Layer 6 of a small transformer language model trained on English Wikipedia (13 layers, counted from 0, width 96).
A neuron's activation on a vector x is SiLU(gate . x) times (in . x), where the dot is the dot product.

Input weights of the MLP neurons that the questions are about. A number n stands for n times 0.0041.
n23 gate: 1 47 12 31 37 -7 22 33 63 22 26 22 22 1 -37 25 -4 48 4 -20 -63 9 42 2 3 9 4 39 28 14 -13 13 1 -9 17 -29 2 -11 44 30 12 -36 -6 -8 -33 -11 33 -7 -1 -22 32 -25 -41 -28 -44 10 1 -9 -24 -38 14 -3 42 12 -11 -34 3 1 -17 35 4 -62 -34 -15 -19 30 -11 -53 28 -54 -7 12 -49 9 48 -41 -34 28 -19 -32 -10 22 7 -35 -1 -11
n25 gate: -21 -47 -5 13 11 3 7 -32 -32 -26 -3 10 25 -12 54 -31 -42 6 23 27 -18 7 47 28 16 2 9 -4 -9 -8 47 29 12 68 -38 -11 -72 1 4 32 -1 -12 1 -29 8 22 23 -6 1 -27 2 3 13 -6 -10 -69 -18 4 -20 -22 27 -6 -10 -1 -20 44 -56 14 2 -17 7 53 42 7 -18 13 -33 -12 40 -26 15 18 -68 31 0 24 15 31 9 24 0 15 -12 32 8 -31
n65 gate: -6 23 -19 1 56 -24 -7 12 19 66 3 -2 -17 -29 6 9 -46 14 -9 21 -5 44 -11 8 14 -41 -33 -23 -13 -52 -28 -13 12 21 -38 -11 -21 39 -29 -20 21 -36 -20 9 16 6 25 -66 14 -31 22 61 -36 1 -28 -16 2 58 -45 -11 -15 -21 32 1 -1 15 -37 9 29 -1 -1 -2 -14 -3 9 4 -30 -23 2 -23 3 13 13 7 -35 -12 2 -8 38 -1 53 27 -45 -11 -12 18
n78 gate: 10 -6 -9 19 38 -60 -7 -36 43 -15 1 -28 13 29 40 20 -17 -12 -28 16 -7 10 -17 -19 36 24 3 4 32 19 -12 -29 1 -5 -11 27 28 -19 14 -17 -24 -11 -37 -6 -4 44 22 -26 9 -9 15 11 3 -54 -48 -38 -9 7 -42 1 -1 9 -12 4 42 -6 -16 27 -30 16 31 29 -13 -27 -12 1 17 -7 42 25 -4 -22 -26 -11 1 20 -34 37 -6 -7 -16 -3 -15 45 -39 -24
n81 gate: 22 -2 28 12 34 -4 -6 39 7 35 5 30 -28 5 -12 -24 -19 -8 14 8 16 40 -10 -64 -35 9 -13 -71 12 -22 16 7 1 -30 -49 -25 -16 -22 -20 -20 39 51 26 13 -33 -28 7 -19 10 1 2 -28 12 33 -54 -24 -39 0 -14 46 28 1 -8 29 5 -16 -22 -11 0 54 -7 13 22 -27 2 35 17 -11 50 -17 55 26 2 55 17 2 -29 42 -41 8 0 9 -33 -17 -40 -17
n89 gate: 42 6 -9 -16 -30 -12 0 -8 15 -67 -23 -46 -37 -23 37 -33 -17 0 9 0 -24 17 -12 10 -28 -17 22 56 35 -28 -11 -5 6 -23 -10 5 -32 -3 12 -31 -64 -4 5 -6 5 2 23 -8 1 37 33 -17 -38 43 -10 0 -62 34 38 -60 43 -6 27 -3 -43 -2 -27 32 -12 43 26 57 -13 62 28 -4 -69 -6 9 58 11 51 -13 1 21 25 78 23 -10 -57 1 68 -19 -28 -6 9
n100 gate: -36 12 0 17 -30 2 -33 25 54 6 15 -5 4 17 7 -6 16 -49 -24 43 21 8 6 23 -20 24 -11 -26 36 -14 42 -25 42 33 -18 -3 -29 17 5 13 -18 -36 19 27 -44 -23 12 -27 -3 4 -25 38 -2 -24 10 -1 -40 -10 26 -15 24 -26 12 12 -13 -40 -1 -40 19 24 1 6 35 -19 18 23 -7 -10 15 26 -17 44 -13 -35 -20 -46 -8 -12 -1 57 38 -1 -20 -15 -4 1
n127 gate: -6 13 -27 57 -16 -31 -22 -43 -1 16 19 -58 -16 -3 8 -12 6 15 -2 9 -19 9 -13 -29 23 -18 5 -20 31 -9 -11 -3 19 -1 -32 -38 13 16 17 35 3 -21 9 41 -7 -20 -9 1 12 2 3 24 -42 -57 -6 45 22 -20 11 -4 24 -14 28 -15 1 -11 -29 -15 -30 -15 33 5 34 34 1 32 -37 54 1 -28 19 0 -1 -13 49 -17 7 23 28 -17 3 6 37 3 2 8
n130 gate: 41 36 -15 -32 19 5 5 -22 -35 22 10 -5 10 -21 18 9 -6 9 -57 -22 -6 17 4 33 -30 -24 -11 -41 -7 -42 -4 -20 -31 -5 -21 3 -5 -33 -3 0 8 33 71 12 -7 -11 38 -25 19 12 35 28 29 14 34 -73 9 -27 -12 32 2 2 -21 28 -14 -20 -5 -13 -26 6 23 -53 3 16 -2 -22 -27 15 -18 4 41 3 33 25 18 -13 -24 -6 -44 -14 11 20 -37 24 2 60
n133 gate: 50 -10 -10 16 -29 -5 -4 -10 9 3 8 4 -32 -36 2 -24 -17 -2 -32 23 50 0 18 -5 18 -41 -35 -8 5 -15 -18 -41 25 20 29 -19 17 16 -19 43 -43 2 -36 -28 -20 22 -28 -1 3 30 3 28 4 -27 -72 14 -37 -35 18 15 14 24 33 6 49 21 -59 -34 -11 13 -10 -10 17 20 33 26 -5 -17 29 10 19 -13 0 7 -3 -14 39 -7 49 20 -27 6 -14 14 4 7
n156 gate: -21 -23 -13 45 25 -25 19 -11 13 9 2 -36 -17 14 -13 -44 -50 -49 0 -8 -14 18 8 -45 17 23 -17 30 45 -8 8 -6 5 18 -33 11 -5 -15 54 41 -18 -4 21 -6 33 18 18 36 -26 -16 -1 -2 -17 21 1 -16 -28 -22 4 -13 -27 24 9 -26 9 -13 2 7 58 10 12 11 31 -3 -10 82 -29 -7 12 -7 14 -32 -6 69 -19 1 3 -1 2 17 -4 -22 18 33 36 1
n163 gate: 1 -25 29 -50 12 34 -35 -10 -15 -11 38 12 23 -4 18 -17 -16 -4 -32 24 -48 -1 -4 10 -32 30 -16 34 14 -10 15 48 -22 39 17 26 9 6 1 -6 -25 34 -15 66 -27 9 -10 -1 -12 -10 16 -2 -34 25 -30 -1 40 10 -22 5 23 10 -18 25 -29 -10 27 7 -42 6 47 -7 5 19 -25 -20 -25 -20 23 -7 4 4 -26 24 -2 -29 -19 -23 27 -32 -11 19 -4 -32 -60 8
n170 gate: 5 31 -20 55 -16 19 -16 -18 -8 14 -52 -4 -34 24 -10 7 -9 31 -10 48 -25 69 -61 -24 14 8 -3 23 -16 -1 9 1 17 -35 47 -44 12 25 24 43 -10 54 6 -22 15 9 12 -9 -7 -36 25 -6 3 16 30 -8 -47 -50 -8 -11 -3 -28 7 9 -11 29 7 -47 -39 -34 52 10 19 -15 48 25 10 -50 -4 -2 -10 8 -32 8 27 -6 18 -29 -27 -15 -4 7 36 -57 13 18
n171 gate: 8 -45 36 9 -1 10 -17 -8 13 12 7 7 16 23 12 -50 1 -13 -25 17 -25 34 -22 -33 -11 3 20 -40 -1 -24 46 22 17 -24 16 -24 -14 -11 21 17 -66 -45 -7 19 21 -57 5 -30 11 0 -24 17 -34 50 29 5 11 16 -31 19 -42 -21 23 20 15 -20 25 50 18 16 7 7 39 -3 12 13 -21 42 -23 13 8 45 -13 -36 -27 0 -16 57 -26 -21 -2 -6 -58 20 2 -69
n184 gate: 26 -29 29 -15 -30 -4 -26 6 -19 20 15 0 -13 -37 17 -4 6 3 37 51 7 -17 6 -10 8 -1 -2 -51 48 -3 32 -18 -19 -27 8 -53 23 16 -53 -39 -14 -1 60 -28 -16 -13 11 47 24 1 9 -32 9 11 -1 -25 -52 15 -3 13 -11 -55 3 -17 -21 10 -20 -19 10 20 17 13 18 6 1 12 -12 -1 -26 21 -11 16 -29 28 14 -29 -17 21 4 37 15 16 -33 19 18 39
n187 gate: -6 1 29 -6 32 19 5 -7 -24 -1 -61 13 21 14 41 -10 23 14 -5 46 5 0 7 19 -5 -16 39 -4 -38 -36 15 38 28 -19 -7 -50 4 13 7 -24 -28 0 -13 23 1 -14 26 -4 8 -8 -60 4 7 -34 21 18 -10 32 -8 -7 34 -37 3 -34 3 -24 -12 -4 -43 43 51 50 -22 2 18 -44 -32 -18 -36 13 -6 2 7 38 -29 5 -6 26 10 -19 7 15 -17 -49 5 4
n23 in: -16 -16 40 17 0 -18 20 20 62 -21 30 -4 -44 3 -17 11 -24 24 37 54 4 17 51 -10 -16 -31 -9 -33 30 -54 -46 -60 13 18 4 -13 -45 -7 7 20 36 17 37 -22 -28 9 -11 -51 44 5 1 33 -32 14 0 -13 4 -14 34 -26 17 11 36 23 -5 -30 -29 -2 -32 -11 -11 6 51 -31 8 33 -6 -16 8 -32 -19 21 -14 -16 31 17 1 -10 -25 13 -18 22 -2 -41 31 -46
n25 in: 1 -6 3 -2 16 -30 34 6 21 -33 13 -17 1 -9 19 -6 -30 19 -44 16 31 47 6 61 16 -21 -31 22 -10 -18 27 -23 24 -21 -28 36 -27 22 -3 7 52 33 19 -17 3 -20 13 -48 -23 -32 -25 3 -21 57 -3 6 24 28 -5 6 37 25 -35 5 37 -23 -21 -4 -32 -7 -1 20 14 40 25 4 27 -11 -14 55 -7 -19 7 -17 -10 9 10 -16 -33 -9 -25 19 -15 -30 -21 -16
n65 in: -8 10 6 17 13 -1 -25 45 -15 -1 45 -1 -2 -22 -3 -23 -34 -2 -21 -19 -17 59 2 4 -21 -18 -47 -4 21 -27 -7 8 -21 5 -19 -2 9 41 -12 -5 -17 -1 23 -16 29 3 51 -52 13 -14 -10 48 -23 21 15 -38 18 73 -34 -18 -8 4 24 21 5 5 -42 16 3 -4 -8 12 -33 20 18 -26 -35 -6 -32 -14 22 -6 9 -6 -6 3 33 -28 37 1 -18 -25 -16 -9 10 -33
n78 in: -29 -4 37 -9 -38 -1 -3 7 -35 7 10 -3 -5 -24 -2 -12 -5 30 39 -6 -7 -24 -16 11 -4 -31 -15 21 25 15 8 17 26 23 16 -8 -11 -5 29 8 -19 -27 -3 46 -1 -30 3 22 8 1 -10 20 26 -40 9 10 24 15 -19 14 10 23 -20 -12 -37 -23 -1 -15 78 -2 -17 -35 38 -8 -31 17 -4 -12 -7 26 35 23 15 9 -26 -20 -41 9 -5 55 6 -9 19 -1 -36 6
n81 in: 4 -37 35 38 -36 -53 10 -37 -32 47 -14 40 -31 5 6 7 17 21 16 -36 -29 -25 4 12 -11 -31 -15 22 10 6 -8 -2 -36 17 -17 -4 -10 -2 42 -28 0 10 3 -16 -23 -13 -11 12 4 41 32 13 11 -30 22 38 28 25 27 13 -37 10 -22 43 9 -1 -10 28 19 3 -39 -35 19 -14 -22 28 22 -15 -40 -16 19 41 -40 -21 -18 22 51 -41 0 22 -24 -33 20 15 2 -9
n89 in: 29 0 -6 2 -39 -3 -9 -16 19 -4 -3 2 -53 -19 13 4 -52 17 39 -8 22 50 -10 11 -28 -44 33 26 46 -13 10 -19 -28 -63 -14 -22 -1 24 27 -30 -55 -34 -36 5 -22 26 37 -35 -12 -8 46 15 17 56 -21 1 -4 53 20 -27 36 14 40 18 18 32 -22 4 26 35 8 21 7 0 35 -8 -95 -31 -30 32 18 23 -29 -20 -1 5 42 19 1 -54 3 63 -51 -57 -34 47
n100 in: 17 -12 17 18 -11 -12 20 34 -25 -7 9 -20 -7 30 8 -16 11 13 -7 4 15 -21 44 -14 9 -35 -9 13 -13 -3 -29 -16 1 -4 30 -18 -40 -35 -3 49 41 -31 32 -34 1 -17 23 -12 -16 21 34 -24 -20 -26 -3 -32 29 18 0 33 -44 35 -12 20 -22 -6 14 -9 12 4 -12 -39 -20 6 16 -69 15 53 4 -52 -6 7 9 -21 49 40 11 -10 49 6 -4 3 17 -9 1 -9
n127 in: 5 33 -5 18 9 -25 -17 20 -8 -3 8 -40 -21 30 45 -25 -8 4 0 4 27 19 -32 -35 -28 -14 -28 2 28 2 -7 20 -5 22 -20 -6 17 -7 -6 30 34 4 9 23 19 -36 -24 -6 11 -23 7 29 1 -5 -17 57 31 19 12 16 22 -12 8 -30 30 5 -34 -29 5 -50 26 -1 -4 22 -24 -29 5 20 -30 -3 20 17 10 43 18 -25 -32 -23 -23 14 20 2 23 23 15 -2
n130 in: -2 24 2 0 -33 11 30 14 -2 -14 15 -77 -16 9 7 -39 -47 -4 1 14 -27 22 20 20 -17 1 21 16 -4 11 51 14 13 19 13 48 6 -5 -65 -43 -48 -17 -11 3 34 26 24 12 0 -39 25 -32 17 1 -42 45 -25 -4 38 -10 17 -13 -9 31 16 19 7 -4 -8 -15 0 -16 -8 1 -4 34 15 3 -14 47 12 -9 -7 -14 -33 -3 2 -15 -4 -12 11 -15 19 12 -9 17
n133 in: 36 1 2 11 -51 5 -13 -13 14 -4 -1 -2 -4 26 -15 3 4 -14 12 -18 -34 -24 21 -37 -33 42 18 -29 -34 -26 -26 1 0 44 -43 43 6 26 20 0 59 -2 4 26 -19 17 27 -2 -32 10 -4 -40 -18 26 -10 -7 -4 35 37 14 -3 42 -40 46 -10 -56 -15 -33 -4 -18 19 3 -16 -25 30 -24 6 -30 -28 27 1 33 -28 20 25 44 31 -15 2 5 -33 27 11 3 -15 26
n156 in: 15 -13 -56 -14 -13 51 10 21 6 -11 7 4 9 12 3 13 26 16 37 -20 -10 5 37 37 -38 -15 -15 -1 -7 25 44 37 8 14 1 -2 -12 27 14 -22 -23 -10 21 -9 -8 -14 -40 -41 -23 -29 -12 -44 23 4 -6 -14 11 20 -10 6 14 -13 -7 0 -19 6 -16 -6 -7 -6 -1 -23 22 -4 13 12 -4 -33 -54 -19 45 14 -26 -21 -10 20 51 -20 17 1 -26 -53 65 -14 -43 3
n163 in: -7 -6 -13 -5 16 26 1 -12 -14 35 22 -18 -5 17 -5 -42 -2 1 -14 -5 28 19 -8 -22 25 30 12 -6 38 11 27 34 -53 -37 15 -25 -39 24 15 21 21 1 -16 13 -37 -3 4 41 -50 -13 11 -12 -52 -28 -18 8 -13 -13 -29 -35 1 -38 25 27 -11 -15 13 6 -6 12 19 -1 -2 34 -9 20 2 -47 -17 29 -7 14 42 -33 14 -4 -25 -23 19 23 28 29 10 14 31 22
n170 in: -4 59 -6 9 -57 20 -12 -16 13 18 -32 10 -16 -1 -19 -3 3 53 -21 60 15 7 -4 2 10 52 17 15 -12 -35 4 -21 -4 -31 -16 -56 13 34 -9 39 11 13 -10 -5 36 1 -35 17 25 -19 6 0 -25 12 22 -22 -22 -7 -22 15 16 -38 -1 32 -6 10 2 -13 15 -6 38 42 9 -7 8 -3 -1 -47 -32 27 1 -7 -47 12 -23 1 31 -51 -38 0 -13 -6 4 0 21 -7
n171 in: -49 22 8 -16 8 11 -20 16 17 23 -9 2 -22 26 23 -20 -39 -24 13 39 35 19 -9 -36 58 -25 34 -7 29 -5 -4 -27 15 17 -9 -33 19 -27 -31 -6 6 6 50 32 -21 -14 -21 -8 -8 22 37 -35 -7 51 26 17 7 20 22 20 -3 -32 20 -6 -38 -33 -31 14 32 11 -25 0 31 -29 -11 -1 11 2 14 1 17 -24 -36 21 -10 -52 3 -5 -23 0 -15 12 13 -52 34 -16
n184 in: -3 -23 42 -1 -32 11 11 -3 38 3 -14 -3 50 -26 13 27 51 -20 30 26 20 -20 24 11 -33 11 -5 -26 2 -1 29 -33 26 11 -7 -35 0 -10 17 -55 -33 -4 21 9 -32 7 8 -3 38 6 22 -16 -29 26 -25 -28 4 -1 10 -1 -5 -43 -25 2 24 -6 -36 1 15 11 37 -6 16 6 -10 2 16 -21 -35 29 -39 -33 7 -11 -11 5 1 29 5 -14 -30 17 -47 -1 -13 -40
n187 in: 24 -7 -37 -41 -36 -23 8 1 15 -12 81 -9 -14 -16 1 19 22 -8 -50 -25 -21 10 52 15 -18 -49 7 4 -6 -5 2 -22 42 11 16 52 37 -16 -17 12 30 -5 -54 -16 -7 -17 -9 2 38 42 -36 38 -6 8 35 -28 20 7 -47 -4 -19 42 20 -19 -7 2 25 -16 -22 -16 -7 4 -8 20 35 -2 -14 -2 -5 -32 27 17 21 -17 15 -2 -22 -33 -23 17 3 -16 27 -8 13 14

Each question shows a token from some text and the vector x that enters the MLP there. A number n stands for n times 0.022.

" on": -6 -5 -4 -12 2 -53 34 33 5 1 15 -5 7 6 11 45 -12 37 19 -6 10 -47 16 1 10 20 -21 45 6 -5 34 -17 22 4 2 -7 2 -53 -1 -20 -3 -3 7 -7 36 -24 2 -19 11 -3 -3 27 12 -39 -32 -40 18 -29 -19 20 -8 27 -28 6 -33 21 4 -9 -12 31 -4 7 1 10 25 33 -6 12 -29 -1 6 -23 -25 -16 -7 -52 -5 8 11 -13 1 -9 -20 -6 1 23
The neuron with the highest activation: n78

" that": 13 9 2 -40 35 1 -10 -35 -9 5 -7 28 2 31 9 -39 15 -26 0 -7 62 -42 20 -25 8 15 -11 14 -21 -30 -8 16 7 17 23 -3 -2 -1 33 23 29 -4 15 -14 -7 17 28 -17 -7 -8 13 22 -16 41 12 -30 7 -4 -13 0 -12 5 -39 20 12 26 47 -38 -2 -6 10 7 -15 -5 -5 8 -60 -11 -1 48 2 26 -10 -25 -12 8 4 -12 11 0 -49 44 0 -9 15 4
Which neuron fires most, and how strongly? n163, at about 0.22

" mag": -17 16 -17 41 26 11 12 16 -21 10 -17 -1 -18 -16 12 -8 23 -28 2 11 11 -40 -11 11 -11 28 9 33 -34 -15 22 26 -5 -22 -15 -13 -14 56 32 21 22 -7 -34 -25 -28 1 27 1 18 0 3 5 -14 18 -4 3 -7 -14 5 6 15 -10 11 -15 9 11 41 9 -14 -17 -71 5 -12 23 -4 -6 -8 28 -51 -35 -36 10 2 -30 22 -15 22 -12 -22 -3 22 -18 -6 6 -7 -11
Which neuron fires most, and how strongly? n78, at about 0.18

" (": 1 -9 -10 -43 -22 11 4 -8 5 11 -40 7 -5 -16 -19 -4 -1 29 19 13 29 -4 -15 11 -6 16 -1 -9 17 4 59 -44 30 -20 21 8 -13 46 -8 -2 3 -4 -2 7 18 -35 -6 17 -15 -33 -11 18 5 -22 24 -2 31 -12 1 10 -12 45 -49 -5 -15 4 -18 -15 20 -23 15 43 -4 12 -6 -16 15 10 10 1 -11 16 14 24 16 -15 1 -7 -3 0 13 20 3 1 5 -10
Which two neurons fire most, strongest first? n170, n23

"cs": -31 20 -3 1 1 15 44 32 3 -14 -6 -21 -10 -11 -6 -6 29 -6 20 -15 7 23 -3 12 7 -21 5 -46 -19 -8 -30 -36 -29 -8 51 2 11 18 -26 -16 24 -4 -7 3 -15 -6 -3 15 26 -16 7 -8 -3 -24 -11 -5 -19 24 -14 21 8 -20 -14 24 -2 8 -9 -37 -19 -12 -27 20 -8 19 -18 -10 8 -32 44 9 41 28 -7 7 7 16 10 8 -2 -24 13 37 21 15 16 -19
The neuron with the highest activation: n23

" action": 2 13 23 -11 25 -2 7 -8 15 -16 26 24 11 -26 8 -88 37 -12 -14 -13 -20 -37 16 23 22 -18 -12 -14 -4 -1 2 -33 12 -17 -38 -8 -18 27 -25 -17 20 6 13 -19 -8 -3 -46 16 11 18 7 3 -16 20 23 1 -17 12 30 22 23 38 -17 3 -29 1 50 -13 -15 -12 -18 10 32 13 20 12 -23 -17 -11 25 -3 50 -3 -6 -22 -4 18 1 -34 -8 20 -25 -45 9 -24 -11
The neuron with the highest activation: n81

" Blue": 16 8 16 0 -7 -23 9 45 -2 3 5 -28 7 7 -9 16 10 11 -9 -6 4 13 -25 6 17 25 -21 -9 -46 -25 -33 -32 -4 -7 -20 9 -19 14 50 -26 -8 9 -6 -26 6 6 13 34 29 2 -1 19 -48 -30 0 -13 -5 -7 -19 -14 7 28 -16 11 2 3 -17 7 -14 23 11 2 44 7 11 17 5 7 -11 19 -8 9 -15 2 4 -29 5 5 10 -1 7 1 2 0 -23 -36
The neuron with the highest activation: n23

" fruit": 11 -20 48 -32 6 16 -20 46 -13 -2 -26 21 4 2 -14 -6 17 -53 19 5 -5 45 9 5 2 -3 3 16 9 -26 4 -9 18 -7 -10 -11 -58 -1 -23 33 8 4 5 -9 -7 -21 -16 5 23 -7 6 10 -22 12 10 6 4 32 8 7 3 -12 -22 10 11 -28 24 -6 9 10 -42 -29 -16 -1 15 -53 -9 23 3 31 -19 0 19 15 2 11 10 12 4 4 -39 -36 -10 -4 10 -10
The neuron with the highest activation: n171

" being": -16 -14 -5 -15 22 23 5 -8 29 -7 12 20 -1 49 27 -31 1 -16 27 -7 -5 3 14 0 11 1 -2 16 54 -22 33 16 -15 29 -15 -25 -25 13 -12 26 -14 4 -27 4 6 26 1 22 -1 -2 -20 -26 27 20 -8 -17 31 0 4 11 5 5 -46 9 15 -18 12 16 2 32 -4 -36 -17 48 5 -23 14 -42 -37 6 -16 1 -25 23 -8 -23 0 -23 1 6 1 -4 14 -11 15 -21
The three highest activations, in order: n163, n156, n25

" release": -10 -12 23 -7 9 -5 -4 62 24 14 23 16 14 4 23 -51 36 -10 7 0 -7 -20 35 -16 19 -16 23 22 24 8 16 -37 11 9 -51 8 -34 -4 -27 21 -31 -18 8 2 -41 -29 -6 14 4 11 25 -17 -19 9 5 -11 -26 25 -3 -12 -9 35 -18 -14 5 -6 27 -22 -29 8 3 15 0 -24 41 31 -22 -13 0 7 -4 -19 6 19 0 3 18 -27 -4 8 -18 -33 -6 13 -24 -38
The three highest activations, in order: n100, n156, n171

" up": -16 16 -27 23 -20 -36 10 46 -40 14 1 -8 1 -30 18 1 -2 7 29 -20 20 3 -14 6 20 -3 24 -1 13 -19 11 -1 68 -10 -63 -5 36 -33 -11 -4 5 1 23 -6 26 -6 -29 9 3 -12 -17 13 13 6 31 -5 -22 2 -23 25 6 34 -2 -17 -13 19 48 9 -8 43 16 -18 -18 36 12 9 -13 -1 -4 -6 -8 -5 -14 -2 -3 -52 18 14 -13 8 -73 -14 -22 -11 -5 -16
Which neuron fires most, and how strongly? n163, at about 0.25

" and": -12 7 -12 28 -8 5 12 -11 12 6 -10 25 -2 44 14 -14 -21 -3 1 8 50 -32 10 -17 16 -25 -11 12 -1 -14 -19 31 -23 -19 4 1 39 -21 9 30 14 24 18 -3 -5 1 -2 -4 5 -12 0 17 15 43 -5 -11 12 -20 7 -8 -18 9 -67 5 12 1 -6 2 -7 -11 37 18 4 8 8 -6 -5 -15 28 32 -14 6 12 -2 7 -20 -7 9 5 -24 -5 -54 4 -11 -3 -18
The neuron with the highest activation: n170

" as": -11 1 1 -51 35 4 9 -32 -9 21 21 4 22 15 -10 -11 5 14 -42 -22 16 14 -12 5 10 7 -14 1 23 6 22 -9 9 -9 -10 -5 28 3 36 46 -9 3 -13 12 6 -9 10 -13 2 -10 -16 -1 -37 36 -2 -7 34 -4 3 3 -3 22 -37 0 -4 -1 40 -6 -12 19 -7 -11 -33 -3 6 -7 -19 -26 -26 23 25 16 -45 -20 19 -51 -19 -2 42 35 -22 29 20 -12 4 12
Which neuron fires most, and how strongly? n163, at about 0.83

"-": -10 9 -3 -53 -3 16 18 -1 1 9 6 9 -35 -9 31 20 -8 20 18 4 10 38 -4 -11 -7 -8 1 24 -13 -5 2 28 24 -15 -13 -11 -2 -4 -14 -41 -6 -16 4 -10 47 16 2 -6 -16 -1 -10 18 8 -34 -17 4 25 3 25 29 6 19 16 -5 49 -2 -32 21 -20 -24 -8 -31 -3 -8 39 -11 22 4 26 -2 -5 2 24 -40 -37 -3 22 -5 -37 -7 -12 4 22 2 -5 -38
The neuron with the highest activation: n163

" top": 16 -1 15 24 -6 8 37 -5 20 9 10 -4 -13 18 -7 -7 22 23 0 -5 14 -45 -6 21 9 56 28 -48 -21 0 19 25 7 15 12 -11 -21 32 4 27 0 -3 -39 -17 16 -28 -3 57 6 9 11 1 -38 10 -1 -34 -25 -14 -4 13 5 5 -2 -14 -29 18 -33 -32 -10 18 -53 -15 14 20 -22 8 -40 7 -47 28 1 49 -18 -29 23 -36 11 -39 -23 15 25 -21 5 17 19 -6
The neuron with the highest activation: n65

"ed": -26 -1 10 -1 0 20 35 9 3 -31 14 -4 -21 -11 2 23 3 -17 3 26 -27 -33 -20 24 1 -15 -15 31 4 16 -1 12 16 -28 -38 4 13 -18 -34 20 -18 -35 23 22 20 -21 36 11 0 25 17 32 19 10 -3 -10 -27 16 2 15 17 4 -40 6 -12 24 37 -10 4 46 6 -31 30 26 12 -26 -23 10 11 3 20 -34 -18 14 -15 -18 15 -16 -38 31 -6 -10 -10 -10 -11 -16
The neuron with the highest activation: n130

" partner": 29 -14 -1 15 4 -7 -18 5 -2 20 8 -9 6 21 14 -42 36 -24 9 -6 30 -3 6 13 -24 -3 28 17 11 -9 23 -31 28 24 3 13 -2 33 -6 30 -19 -17 -15 -7 -35 0 -15 21 12 15 -27 29 17 10 0 16 -34 20 7 -4 8 21 -38 -15 -8 16 -41 -10 -11 40 -22 0 -23 -8 -9 -49 -30 -2 -17 27 -7 -38 1 27 2 -3 35 5 -38 15 -27 -27 6 22 -38 -12
The neuron with the highest activation: n133

" other": 20 -17 14 16 11 -28 46 -17 -14 13 -29 -8 -9 13 4 -42 -4 -11 3 8 25 26 -14 12 6 -5 -21 -8 -9 17 3 9 47 24 6 15 -11 -7 26 -13 37 42 -12 -9 -2 -11 -66 39 -11 14 -11 -14 -6 3 -17 -12 -38 -12 -11 4 -4 27 -28 4 -14 -6 -23 -13 3 50 -31 8 12 12 33 -13 -52 37 -9 49 2 -11 -18 -38 28 3 20 19 -4 7 -27 13 15 10 25 -33
The neuron with the highest activation: n25

" Mississippi": -12 -1 4 -1 -17 3 31 41 -3 -24 -4 -19 4 7 7 0 24 -16 3 3 10 -28 17 29 6 16 -4 2 -41 -20 -19 -39 10 -6 8 1 -50 -14 3 -10 28 2 -12 -9 -28 0 -13 20 24 -11 -11 -18 -8 -14 -16 -15 21 -32 17 -27 8 -3 -15 22 13 -17 16 -3 18 15 11 18 -28 -9 9 -20 20 25 5 15 -15 -34 10 1 50 2 8 -20 29 36 37 25 -49 -35 -19 7
The neuron with the highest activation: n100

"and": -4 -22 -13 3 -11 23 19 -16 2 -4 -3 31 4 2 7 -16 8 -12 -3 16 3 5 4 -18 3 -14 9 -1 -11 -16 -41 -20 22 39 4 -16 -33 -29 -26 10 -2 20 29 25 -18 11 -11 -25 28 24 -26 22 6 1 2 -10 -5 2 7 -23 -3 0 -27 -6 -18 -28 8 5 27 1 -16 24 -19 -18 -2 -15 52 3 2 -13 10 -19 11 -12 50 -32 20 9 -10 31 -5 27 -2 -7 10 -9
The neuron with the highest activation: n100

"ows": -10 2 25 24 2 -5 37 37 -2 -15 -24 -7 6 -5 8 -24 24 2 15 10 4 -5 -33 18 -1 9 -21 -17 -20 -24 -7 -33 8 -18 -31 -18 -3 -46 -21 23 22 -18 30 15 -2 -9 17 47 25 -7 4 15 5 -14 41 7 -2 22 16 23 -9 -13 -22 31 -26 5 4 -18 -21 1 4 -21 -7 18 -7 -17 13 -11 9 -7 11 -6 -28 6 -3 0 18 18 -14 -4 -23 9 28 -25 -42 13
Which two neurons fire most, strongest first? n81, n170

"  ": 5 16 15 -20 1 -23 1 -13 -19 -15 16 -2 -40 -8 47 -11 -1 12 -10 32 47 -22 0 0 -10 9 14 -23 2 17 3 -2 1 -22 -32 8 4 -21 19 -26 0 11 -20 0 39 43 -14 -2 -14 13 10 28 1 12 -31 -14 -16 4 -3 8 -9 21 11 10 40 -2 -23 17 0 -17 -35 -41 11 -9 2 -2 -6 21 25 -5 -21 -7 20 -17 -22 37 -9 -7 25 -2 8 -26 2 -30 24 -2
The neuron with the highest activation: n170

"ro": 14 -1 27 13 2 32 2 -13 -15 4 19 8 -6 30 -14 -37 -39 50 -21 -4 13 29 -13 5 16 19 5 -19 -4 -16 -53 -39 42 -13 -6 -10 0 23 -44 24 6 -4 0 20 -10 15 -39 12 12 -3 -19 -16 -2 4 12 5 12 22 26 -24 0 22 -11 6 1 -12 -45 25 8 -21 32 39 30 -31 -31 -27 15 -10 32 34 -13 14 5 1 -52 -17 1 5 1 -18 -11 -28 32 -18 4 42
Which neuron fires most, and how strongly? n170, at about 0.29

" The": 7 0 25 62 38 -8 40 7 -18 10 3 14 0 14 2 19 -19 24 -6 -6 -19 -26 11 -17 16 5 -5 5 -18 -14 -12 -5 -20 23 17 15 -5 9 29 23 38 17 1 -2 32 -4 18 -12 -6 5 -18 -20 3 0 -18 23 12 1 -1 -11 -7 -15 -62 -7 -11 2 8 -5 -1 -9 45 -22 -7 21 -3 9 -45 -1 11 -8 -38 -4 2 -5 -14 -6 -4 -17 13 31 -31 12 37 -16 -32 -10
The neuron with the highest activation: n89

" in": -17 -19 6 -15 20 -21 18 3 -12 0 -53 -20 30 -5 8 35 -9 36 47 -22 -20 2 35 -4 23 -7 6 8 29 8 15 12 -23 -5 -3 4 -16 -22 17 -14 -14 14 5 0 26 -9 -46 -20 16 -16 25 3 -3 -4 -24 -31 14 -13 -4 10 3 0 -43 -6 -33 6 2 21 -3 8 21 13 4 4 3 -16 -21 18 -11 25 -15 -17 1 19 -18 -37 -24 0 23 -22 -9 2 -4 0 13 21
The neuron with the highest activation: n133

"or": -5 19 11 19 35 13 -19 21 4 1 26 17 1 10 -3 3 -6 53 9 16 -3 16 -18 15 2 -45 41 1 -9 -12 33 7 7 -27 -30 10 12 29 6 -13 16 -26 19 -2 -31 -20 -20 -46 -3 20 -58 16 -26 5 6 7 0 1 1 17 -9 -15 -13 -16 -4 -16 -16 5 7 -17 -37 18 8 -25 -40 -22 -27 25 -19 29 32 62 0 -28 40 12 7 19 -27 3 -70 33 -4 -14 22 -28
The neuron with the highest activation: n171